Layer 6 of a small transformer language model trained on English Wikipedia (10 layers, counted from 0, width 128). Numbers have three digits each and are written without spaces.
Take only the direct path to the model's output, skipping the later layers: a vector added to the residual stream pushes a token's score in proportion to its dot product with that token's output vector.

Output vectors of the tokens that the questions are about. A number n stands for (n - 500) times 0.0027.
"ple": 466707414386649520569294371563373406236435260468486335713569547391671582456532528500525348690630384505514730642589374588575476690679455571561422573577456400308485460665614534450440594503589355361458654659584573286509456416557564375530274579392561449547697617482388770592354438378390588366582478599330516676491680601616540354271181415449438373486456583766511500632375562461444500444372
" arrived": 607504554485633717559446579673403401438693286480627583448582420415583553644611593553528470651603523468506486516471508454739414542456304489622364573396509546218480440645472682489474410495505643250553593520580478365430543489451566519593491332331500539506526367346497617553354559386482517476473325406437495685462614489686500494583557526552638417432618487469606392590530419324446617574341
"ultural": 539349511330572768651286508703449332785400403439528677516421377492591557705612484727402351468546322344622766607566573610587381433594366252504434573585280256430332407484647706600431519511518739402571485410757380362527717461500504477310414500204670671276407364512476757620474647350228406693532566588654452805486712714603529444456444447346772377593517663669539504673586547482353396613370
"\n ": 421620412563596516522509650459606615557514432449410551434477473491511532598579590542325264546380578523558443452413460641474470461492442575619572436349373616361296427639489598322543315364473571394540479511485602456514662530546627473556440414363637542459666262409443376537451503398426400598400392592485487475495550486465550318679431387461518497403368590381536703597478331526367430455513
"ée": 551108316478311524553390687454473442768431332456621669543363440250507697720683533483378507459694513489461485621432629619666529585589523428971466535561439391224551520537330468748414648557523705602488555448615712271450516475320556323431395412377613354311454389459618725524417658421436570714531387438467470630477697486484491520589436606461576438526347544780484395509404373508418544401365
"ously": 493363418521362601523644672449543269450479265488337666587674625590524504812647700569441540463525511424816728566525789385348668519671364632614592722236436508328351711558459607777493516489648563272649748670679450270531529449218425434546361422413707386732425353244504669549571391382469637650323525560380433791449373512445606289615389416184453331409392497520667280445571635449469511586345
"hab": 574407305633522503649393462619448429579621395329550436402516505472638539558547509497565427592428260402482624795497359509681595596534238393526481554385579426423462439516441671467497467396450531454517484608566665356628472561445410503624543603300523459451598433563655673476527698380476433482488620630564375789467701564367579655427508330399588515408388535659635747542537396337476650617507
" influenced": 561276453440401528576587476640353365560428244409518466354581343406656525639646500534578471594544494502612421514565385454599471467622400547485488703483513460244604628584617699540500416525468467525722723606638463403462540390434567457421494329264633526401552449276639594573536533330441549554519317588471421701441488503674561307518529506432475357567444488648532558706657511436310566675352
"ues": 483569367513394504805292581379536444470362438535554491627699623546500493669598542608441500628344461383414492533559665483334606319552441658769590547440524402489437541512360638724465533621351508319356655294653557360536779267324567413464525437466579420242580435325581923534612466504467422417498694453582371791476786459410677450542393683282796364504353573614392666608493219400348659461429
" Died": 599510332601462511655461770665565469391610397445488583557573433343596526653717477643388432504690284404527718688400541405508806612530215500556345585509578384387470486343534789582356331241421667458762525500533623289490591432428599515533562367247601605287657281327622671466197539279381686551410347405438493442420714297535595328685432460492476338410593602514483313887655354513354532480504
"e": 449583576487538355382531617506529448380419616497451483625421605488425604617514347540401357602401610523749603279424436586434464630554524662491369413643677487504316560552438250462544609574462520652456488497545487423513527438477656454523549554401513441582458686642543638423596500566470525315362465364394489395563323681490470510403588675467401590599560407466249550327289563535648421654496
"=": 336428564417555345655626418395488451360423668282450382599418334471606550463480488429382568571360419380560408467347461553458463573398549631365566428555589629568520658403687621411661641503438455468407364500573474518366335599423351334497534363580542510313443595459759471522406364488538438426421557566568500556471618534523469506596380372511552397582552542327487528582528490368369548494356
"ing": 758644518447423357599603442497370587439481496358442637407590541613412639659708458578540634497307594486397292315421650671464469444556500622493448695504480454352411426516416406350422472577477398558528516494467371407484425429486490488358595330636490486569489794600494348342517365550420370593439460453435387671455553580518614387223573643606277597400525421322510497547419677308551423773629
" case": 462478304446485473509460583490428468567617375546386632678464613417615532490696526530541667486494555555424491481603557443473624595628291408612371495449335600396418520402421550503404541347601607427642666567655467503441569442315500484446393565364621361355592429569402600692451418337435674500585394621548560581480680489411593352643500463511586517546459468391725602763478536364460497511401
"org": 452354447436454301582419481564379522722580363399519496450611526484509552612515600691413466523674277363686697500726318547530538533704351468477395632446439553542472491451358574512541413342557436434752561601581421379503543587285579393671538631339706494617440489575379678674524618430451418576460597513523482759500433709511531590563528440320497622695541521631684525706581394482255562594411
" $": 610338360352679469632548740532406480367561393642689439538761496512588545649597521503549436506372550440435604426546577495661544506590400515460500503593371423444443564497402487583411538315608474442434576594509511500485562399490640452497644401493766268667711527482585676685620517379467588384507593502489478562346618506410529426511474413394678325672474452411458509603634489531349475542727
"ensive": 535407635432453631758319674432411530523564360301457544487520596513535466492523562583627283454411461534529370771554509533585635613417184471432527497493393550391440442596723561560506418615760853413449595606678448295567497576421497379302437458516561617514636485311371533576362456466511377559585425378570372554389514316511388525632517442352606488609315495464528336677608582415440561569440
"\n\n": 443595438498568508531423602385473586394435493391335490368471470546494532546760636449308412537494518458550341317299486647497439458550460550436538532497592451504571447606561413373554341492488481720381568437464398488314615653612488624591588496429643549456503347371434337584555425535522371412500503624657564496503347426557472503531307439428414642552560385454463563486602363558278513375604
" www": 635398390595585497545500445611439434539605591410490512520653526338708613631564726551734477642600317505617632636627546466585547506660263467514434715439374244282461625669737672438497391570645586533606630486593521393667586351354622448426350413368716503387536258323604740594452515263515500539465479514588301536451475679565586456709461471386521416597357568504703510609643515454284465572465
"Area": 429286611549475734759407638551487359564645318308637414630819376484663626505570727576602484626538347437536373745334238467654575556693469599700434492361390305605423514553469610535482293466568686549504643549741514323610515555288722328447444367389796560375551527365692692705631706408438484595436404628691511632349772699644523539673454481567652347353493671640683391832653359354435489634286
"well": 578259466474443555405540506423327434674636486426494545822506452426521410635518583543721583596618415511494603680415564720595557281592500590645572657483426374531465432623284574597494574492473736485365535531596511391555470615534447483532591457416687412408564607435339535669437384548557484520500627649481486655451633547548572470537554431533714526420369527591649465718607522434484718552496
"Scientific": 428213496402484435510587682573472459840713349326722408720604510272660423631537659538843460706557354497318376659533448677584660567584448487519454591323319467461346540568722629608590478617632590379670901789737568321477410325183745345312408345387701496355495581422633455709471746303475413850449566651629488588419462627333577456832425568291533207445376587506705278956593464572136584550323
"iana": 622461364607478368436540600473465411577536249469436398565588550482530469570500524557587344558746453500559460310413523500566476449456251479431522569335357425215379454524511523451443406497577666551373691592649434349691508401586540273343523477458544447391479500371598678437588611500286469620616425458578467509503625362611638676629360551470393437439464584623516445712474481421305589616329
" years": 466421342503477759454413397535279449458500293464535522547577433455607488329582179467549488468360470486415480573487494366474575506447385544493340476546396286435447560658307531546404553633661496554595524377637385473514480250430526506452326301412490611378526349620568568348393354358444740313399606370543389481452586261457500762406598461346337539490568446603617485645534529551421654542493
"ally": 438514647329533617591534579692555449614458440409478496555333545681555542747596489746483573436508562575328736511477475340612471614867255376454370511325280316321370570602679492464615576479523356092620661633676553383519577460258633401221628486323639676515539437466474734521557322620557701690454461476497728606460454507229533548482395552317516290428717536634448579482551640470400500575345
"DST": 912377643457356388475528646575219279651538487291562632592686250264615801506338785783737598776500325316582375447523292723581681588679249145460591537251348328046335584551795799441227419438795512277697705568699446191438671193512443384516232160228725495431797337489551962586590519240457466421601454545729292791326500462450536308814261641380791411602343705755891752850505575171129454629326
"Species": 624291620527588619598553862674303423678674307194599429724744356211695574524652490529613368822511355418413351703360395713753808238597426280452623435407467462530377402584605568600420238432564770481615797760784633353518472268288686055174483434207754309317446570347732618603353691300358447761494365674644491725384700273238564388742459436362576353669522812584860445878581369382102611463368
"ua": 483667237394601687557351655439379343545401307373490478666594666523453460687545584612387497536436455589468477751447395491543475614491434563520635534468470460598590635416313433500474316637477458512329435438598579372544648403454461460509541549589617570300530511598493896369451597523472500619407493333431395462483680453345670368575618603424594575611470608448535494532494353584313708458511
"disambiguation": 346312436331196381644470621486300370618474535551626477686824440313643434407704525674559446855772361301520725972371327564427692756852132574640176543248379387311587746530317626466432369542646594445472659561563443275526694418429372248092393271293650351417819494444561689572473578381489566538517313663643445634317464490657524349653461481185861169439397668488722616913461410369236704651373
" to": 511535598470551633489598405415508396456459468634485371374466420605373401509575560519394570402388684595502345609479502484580348655498606551482441547344605600460559480432459514507525717578533371409442450530458458565451448505609564524429612503491327569595454413457477428478465633461508578474487495460440554515489580500283484503384639488537513530576596349367468644564345538446500456380445

Each question shows what one neuron of this layer's MLP adds at an activation of 1. A number n stands for (n - 500) times 0.00088.

n152: 569497432593391431490559437503365706523417456543399431415503324549613546405453397574617607265447376579349587407489497434565479511494437366489492395537595567513466500469512427500477365566569495593493354485504410536588397559731532529351391541426451431339381393523552519508624543597554579530531359644619453540434444340607441313607456462494550525534520598482734430478515467490500371380495
Which two tokens does it push up most, strongest first? "DST", "Species"

n201: 332691228372696567569490399406492409607560425609577555510474452436411417408540463479461432549600337592592388579463414495455544462503515457354495470612527421682525415624368483596488486514578511592561349553441406449348637410623584564528455552508530382428438619564539545419646482457514479513446497524629550445451355403429541750514542550370484566522530459526500612662589584519495596497646
Which three tokens does it push up most, strongest first? " years", "ua", "\n\n"

n186: 526442390528502420584398462508457477414505528426507500442601347740621566416676455571326543472594614435504395379408543395445530616426495435503737585451551456430747502484424497586403489459434443436532505455341381843469572498518421562487514628476490670435490588437530450340509449386688534512434495658434385575475544500531580503458493586471540546558508397544461513500616574624415580492540
Pushed down most: "Scientific"

n134: 435569650528491599377400440635462419534470475293458620405565602486438411694592554589497438631466738657440506535550437579535525564642547457536663453547361589596528509512421555571562500648426609398520355564532514547555348426362538349281460455370397469438448621399431706457404542420570584411477481595505534380641437349405581583588476626566426663481500584597622517407405556464456431479472
Pushed down most: " $"

n265: 417372589369570444531541412562416325610573509359555669524552562611348500444426517624519489554516445556527364467510433463436472454330509629672483493583581490514426470357467510632542416580579479582341573432549361628454540542519495429525509507579402460502426551461531294480530532688637498442526611434603525441430507584529439643358451446492565462577373405451463505475469523687444454531619
Pushed down most: " Died"

n120: 579426456549532585527419503536576494534519530407466353535558475547556435442457562567461508470604477546512653474620440453457561552543472419583508478410346527515470392397345486594535505620347524410424476378646481388464455810484584484675552697546586538629510484513606464278532586483774534551474639558633396450511285514503470495320383578441606465492587680479629335444468368481516566368599
Which two tokens does it push up most, strongest first? "org", "hab"

n207: 450556508408521572461289540533591687342470448514416553409555464448519474424580492590469575612444436614535429430430452624407415617431523524456532505535567421612490480452614440545463466599414599398510632731492369587600628520604293558591448438412464430370698413421406539619488508415704603515570341634521713546552469459662407543500429453386310580554530520446445454583537464615435560413415
Pushed up most: "\n\n"

n80: 617402346791498446429540593293476445414489396473487497595454433442397490495479447542518405298543538454556528573539537337606546660563294588579511486389354419477411467473524435412540311516474490572466492505804500450538437495572618605519461583583560440602374413528471558278529541634448495525560591638636392448373528563432522492553377645454601454481426347446324554489454363558481418587468
Pushed up most: "iana"

n12: 465479464417480585599447439389659482478531533404569514561608519534527574388472469376663587440576453522516617548473590656518426656512304457353424380484467568436445477421656538477489516515493535508498391450511423535575530476520433480302408500517461454461530379390508489580421751569390441598427376345462389495704495489570537508670543421429428497410412317364331381473500475528479581273399
Pushed up most: "ensive"

n227: 486555463593520495655527550600555654446471441577394448452554549340530528495424495544444478540563470685648500523621319447526512644500420537465471601399547687415554478422270632510498448442421461590555531670523731550622508520578439692538544482463508473460639399595670549514588568555418593569632550383663535521401520511440605556391446333415479469495500564561528481345628505399455495537670
Which two tokens does it push up most, strongest first? "hab", " Died"

n144: 286492373503374390415525518448508424518556546617409493647647596519533642556398534390632589487560535587521522492397482469552600671648377482484586278436579487643351572402507500442518415317510508444607573638481434640500466476508479443435558694557390534390427642495572571423459558365489538574487521594492590325640373484488570367451407621597492579489468547442549516519389467576535473400290
Pushed up most: " case"

n291: 387530500541560580431538488433616443392449556566440475560518570485259549509502421630348509493452588518523467359586546544610526456437599536530368635610452495488507526633588582385652539556467439519541421523525618463451668599519410438746538486514584416410384528475431358503561386544580475475419430532512460510699435587432438463450609438525536381597567420435470478575281488425549512505444
Pushed up most: "e"

n141: 480561444517420613255390485500527465607421486406341362451576421482536554417690551536587470515526533539427570409500478493568504401607458349407483599483351381477434569491449560502462634515355610682628522521529429487638402468653453505477572519475422367493505512556519485391549502464529638495386466552473513383507264450569545552586464510407417424397397562535569562487496381547460425505484
Pushed up most: "iana"

n230: 393489385451475537386515556436384417505437395541647452488416363567371513442687414518453538563410446397607503392423532573428627522506549612406302451563500410608477628517578537454406510584508626459519558576138435569367421640548402529472535469442415452610474207418387450701398396487552451540519362632484553547594404470485486527492566392565511422576568620484322380511527503523301621485417
Pushed up most: "\n\n"

n123: 509620459378584556518469424469530506556340467563524477610503392508588476543454454497566446383367476465365273511426628534624451383457401519461571431420519503276459384584443375470574449462630513398671478582596331463555604370484426422570397375503595625310505545391556548503542395577550497515275566420555421425477394441521374318435444508273481725574512556613527580506457611346392325586510
Pushed up most: "DST"

n42: 415456601563355623599592668680624636407506482728476587515530559369371663420494550494416606586557470542746467464427517595503413549392497522465494549480568743597524514436503503511559538463410445415480633505595545476537555526707370328451492615574526492452508402358315523544454370483512660505487469480548482486354375268473569389439417497419506635554603698492352500573665604557560345582447
Pushed down most: "hab"

n245: 471411420682390386483474531497590429507573526461547505563478620421671456573446607520545490492404537503455505482567656535513514414682483439526388508438500464561450609539423478495549417472530600428544543589361474456492362574462652682326635465594505330585448559431513612537416456719467382517445598553469359414432574455626508345497379421479397552381389546386398513489491493171555356378543
Pushed down most: " years"

n45: 474436480574466503477503342509389638613512290447368523578563564661350638643454664287450437638854374471465471336378509438455340475541389576447515416426634540418685446359433395500508322380399725675370337440625604411624506429384454539469483533423650526515476621395452570284655547500421594631526466489506516444547488535572581395662587644408546529503588570465420565376469443577364481437451
Which three tokens does it push up most, strongest first? "iana", "ua", "ée"

n100: 512487577553475689463471476470586308491621500452578484570508522507512564432362626573407538500571555434534383442508490613483496473597660557600464558653416500553469552455585375469604511599519521498426443511528297479507556504414657559436478549679449534459507447493411421463578537643575551478489392549572604449741389584405412512465570461481481628474399338419467483289381481463565449396377
Which three tokens does it push up most, strongest first? "e", " to", "\n\n"

n226: 433555414470515522484307535567630331529479535372351536320509372591482446557614526523321481569553286440347444434480570250547455434526447424509573527494582533405399402537537578726549521506463474467423399381517591475521647484424396659570565457696551560458517531366532585430713503762434568522269524387544378518500520500525551402412664337378406604476591646344377598686535446444628416296475
Pushed up most: "ues"

n302: 385372523554513511466388701487490520471633520426575450549634513462561479555597634437335525493509594448562385347390529491420557396412512430478534515559539604451655545394516628505455533490419469534653592521421627873572565425495451408530419481615417617435524580495534538566493380488581528518654547644502429445387498309470330537470483375500573599542619525481486468396623483567448567617418
Pushed down most: "ple"

n149: 652625708473475527527537418514692511546433517599492338617637668434585559536529645575633443527361398540439571653436468659450519578623330497489579559411508400411401387546459568492403517305521479497586615617407622382567451591550583550481410438460538540548495556530438379519505503471489350532487569424548580457496500519665562417486352508680410673436353429487533710409541637440460581445527
Which two tokens does it push up most, strongest first? "DST", "ple"

n122: 508426543484523543458485570570467453455519452347567411542442402467525539563436409567620503599438388425460500384519562594468407305256583621622551536642381527580545329461448526470646447568487648519419545467500449352396505570742470604558517371282456490639373565456421500581439300573427451379468590522468542624372612614594500336422614550481470636606569517576421525682522655464448461406381
Which two tokens does it push up most, strongest first? "well", "ultural"

n317: 582545467522583470421467446559519658395467395625420540554567531492604490621519497564508515461544446440455454569343468461548561558719534390332481371440478675418513392522507509608401427429587635419673463411417554560530492555564470769489530398664500513515474336418550704528395516180541456497548470442362377481538547370475555435671497492404368676478578545453487615399569432335366412360571
Pushed up most: " Died"

n92: 386488571468492546464551412451498516422560458541568494439429334493396329482407543528443404549524568493568303467522552476484552567410546536418443516703530512489623606459442605486601496486458527587494545329560518473482489691502397471624500524483638541361298493396496465353471401497490618513541406551571632453433445465390507396528424591589534403548581375493471458507536462574514539569487
Which two tokens does it push up most, strongest first? "=", "\n\n"

n185: 435470549388487452486578426463474471392497507581391493417469363505489468485431629573443536394468552787493390477424655525446470374593675536466425526524650400621498582603636423410516398508334371583491378510598616509544348507472362401598548430403579507441398647515528455535453433500564584471518513620526621416439368471568405445578604548732660434420549441413457366414611485593660437483452
Pushed up most: "="

n143: 423526557647526416578646492647492630670425617530474433362471483565691418428413424577534611562594482614242456655369599619500473369593387465604495506389596331557360368391460614609541495517516505406567603495372577679586505520505437505466573535551332454555647431479465523617569395520547634480526588534511477592393561534397494486631647621617623488563370409431694464531565455503666464533479
Pushed up most: "well"

n308: 376594610481473451468495445516604418436599576535533485359457492533343520464547394566474675622759434486467311601544492390587531500431594550511394457532423516513498520423512695497421272505582433516529338515554617414521510554511481500484600533557440498414383546429451577519416620591509505597573377491473486530307497481482554361473723693384359548593268764416430473434386485535460603523617
Pushed up most: "ua"

n73: 294436615372502582607597427628447315439605500566626566417369400604497515409362515409480548477541556551525540428570503586410537474400539545396452479561649741510545570422537546422538489505640480632521540533559621526383587589490548515654337318540508670486347517606401324403475583515552490465590472500525437423539476588447513549366450534532462500566486461617616451432419399497449613555557
Pushed up most: "="

n31: 558643579534614433441385613454545503568421609604508479383440277500410449628351511287427584455436513455564503495403500530583362540522465456383666638249572661468536387445591574494522465215516552441598456576398405519666587606547553692397487457469497562466599465434287540743492356296500377536460413480500578557605578506532554466558519417449403539383568450581373514514508446383432429425417
Pushed up most: "\n "

n216: 520341515514442535510482484506549511598670492508544475281488446422590296251381465396487418519456487517352520458547505429594451254708365376403470489423446660479651480498512396603509395254513598546471454592393427677590596452519464562419460439686372523570450589497511542556579500473395450632523533500370508486394479347562531415579463361450505529339416358573450605542408342474415472374452
Which two tokens does it push up most, strongest first? "Species", "iana"

n190: 536436448636340432517624382440423576554455429492508587514531503533536640541337650666533443532656477604270556443418471594516550409446621442460647446529434615457659520490529424479463377513579454524486581436373521636628639598377386435527510354446379572543520523497371514566385355452494556443566529479492544470452503454365468420516477468339540570407421524268313356456444405475489597591339
Pushed down most: "ultural"

n240: 468435573529562519569672403417536508515435462312436667538486685527476411452536387631540505508559381533564566523462410552436407463471542541550374592521629455431548397512542431495426405640525384477446434536749430487508561618405682340553571593481376587441572443278556553326460488607689522512429484454590425405431627471556371435556404571515536522632471464465442649369486553710414550506628
Pushed up most: "ua"

n67: 546358569637504437418595399627518516416495418511318554500545359476628590441368458544566608535450568570422494541559565414616493396635433466527518572429440474448650613566569656581568425471376464529476503556580453442592362580565445369583584396588583461363580520323625576589528568430430377395385453418443486495675548524604380571727451388509461673382549553593548619465567383525577388424385
Pushed down most: "e"

n69: 492599526563470548342500527400475436486452456698381418616567629510539428471542594450505530363528531590596577478511557495527581538503417386541604598296552485441597556511536505505470578375720451435451338407366463466625405558522617444436310490509602549602581488531374518508435576497527443389325432462408420454649670434523411342536398523357483489488473532452599490544602476482407325487444
Pushed up most: "ously"

n52: 561503521480529432375457575465393522533512281502454468442615551588457519491466606475509500408584444542468518431496293498608357334500519469517529470485534525572561506570659443558402400392498693397474577507251447316500329543563402608508525382484537530488612547558476553447452542458479358632543520630602339681391521530509480431523441480416539562371398779624517470480460519474443517484489
Pushed down most: "e"

n155: 446500413489365452547457707461478402326642535530503536498515520578652591781584573390492554494521411486562381617568592566556480450534469441605632428445476346526550358605460433622483529574463407421532444538353400565404492260468448628564577363505503607474484589407686671289539500556488542427629525425495483580659453447482547478444675453575448381307608317419450519435438421604569497538594
Pushed down most: "org"

n10: 511475689484471614362419555470576567495627351614643411260441478481568422513364497532500589500520636475507408408500555518531429593405475482615537623434547553492397513550354646534534465521360664381450412589791521320476451595411368552662524411409575552565477470467418484495445687308579515588541407526308495468485490513493546484628618441597576539350503406510551452467594500553463430415326
Pushed up most: " arrived"

n285: 683469444405582585416477529569475520582478507520606419387436572627492360471601581408524516586486479605541411744446581412495371307547434598520448575540522503495482533371478566569672527488430449468391417505630530513483473440510607405365389452424508604528369540634437462459581443642521453507568570487579638533507541551626543493533469503446409355381470374424493445359566555320513417321389
Pushed down most: "DST"

n131: 476473554440464668536274541594492545434605510592512568481450543495516428366438495553427568426520485450493619584583536420628538569430505570574621537511583432463435481470521434593511405482548495583538408510527542473429457568456377487463615623536619495406338682441812532511542502456497625471497411519573468386413545575559595372586645532461539348602491493563666263554576618553545445711315
Pushed up most: "Area"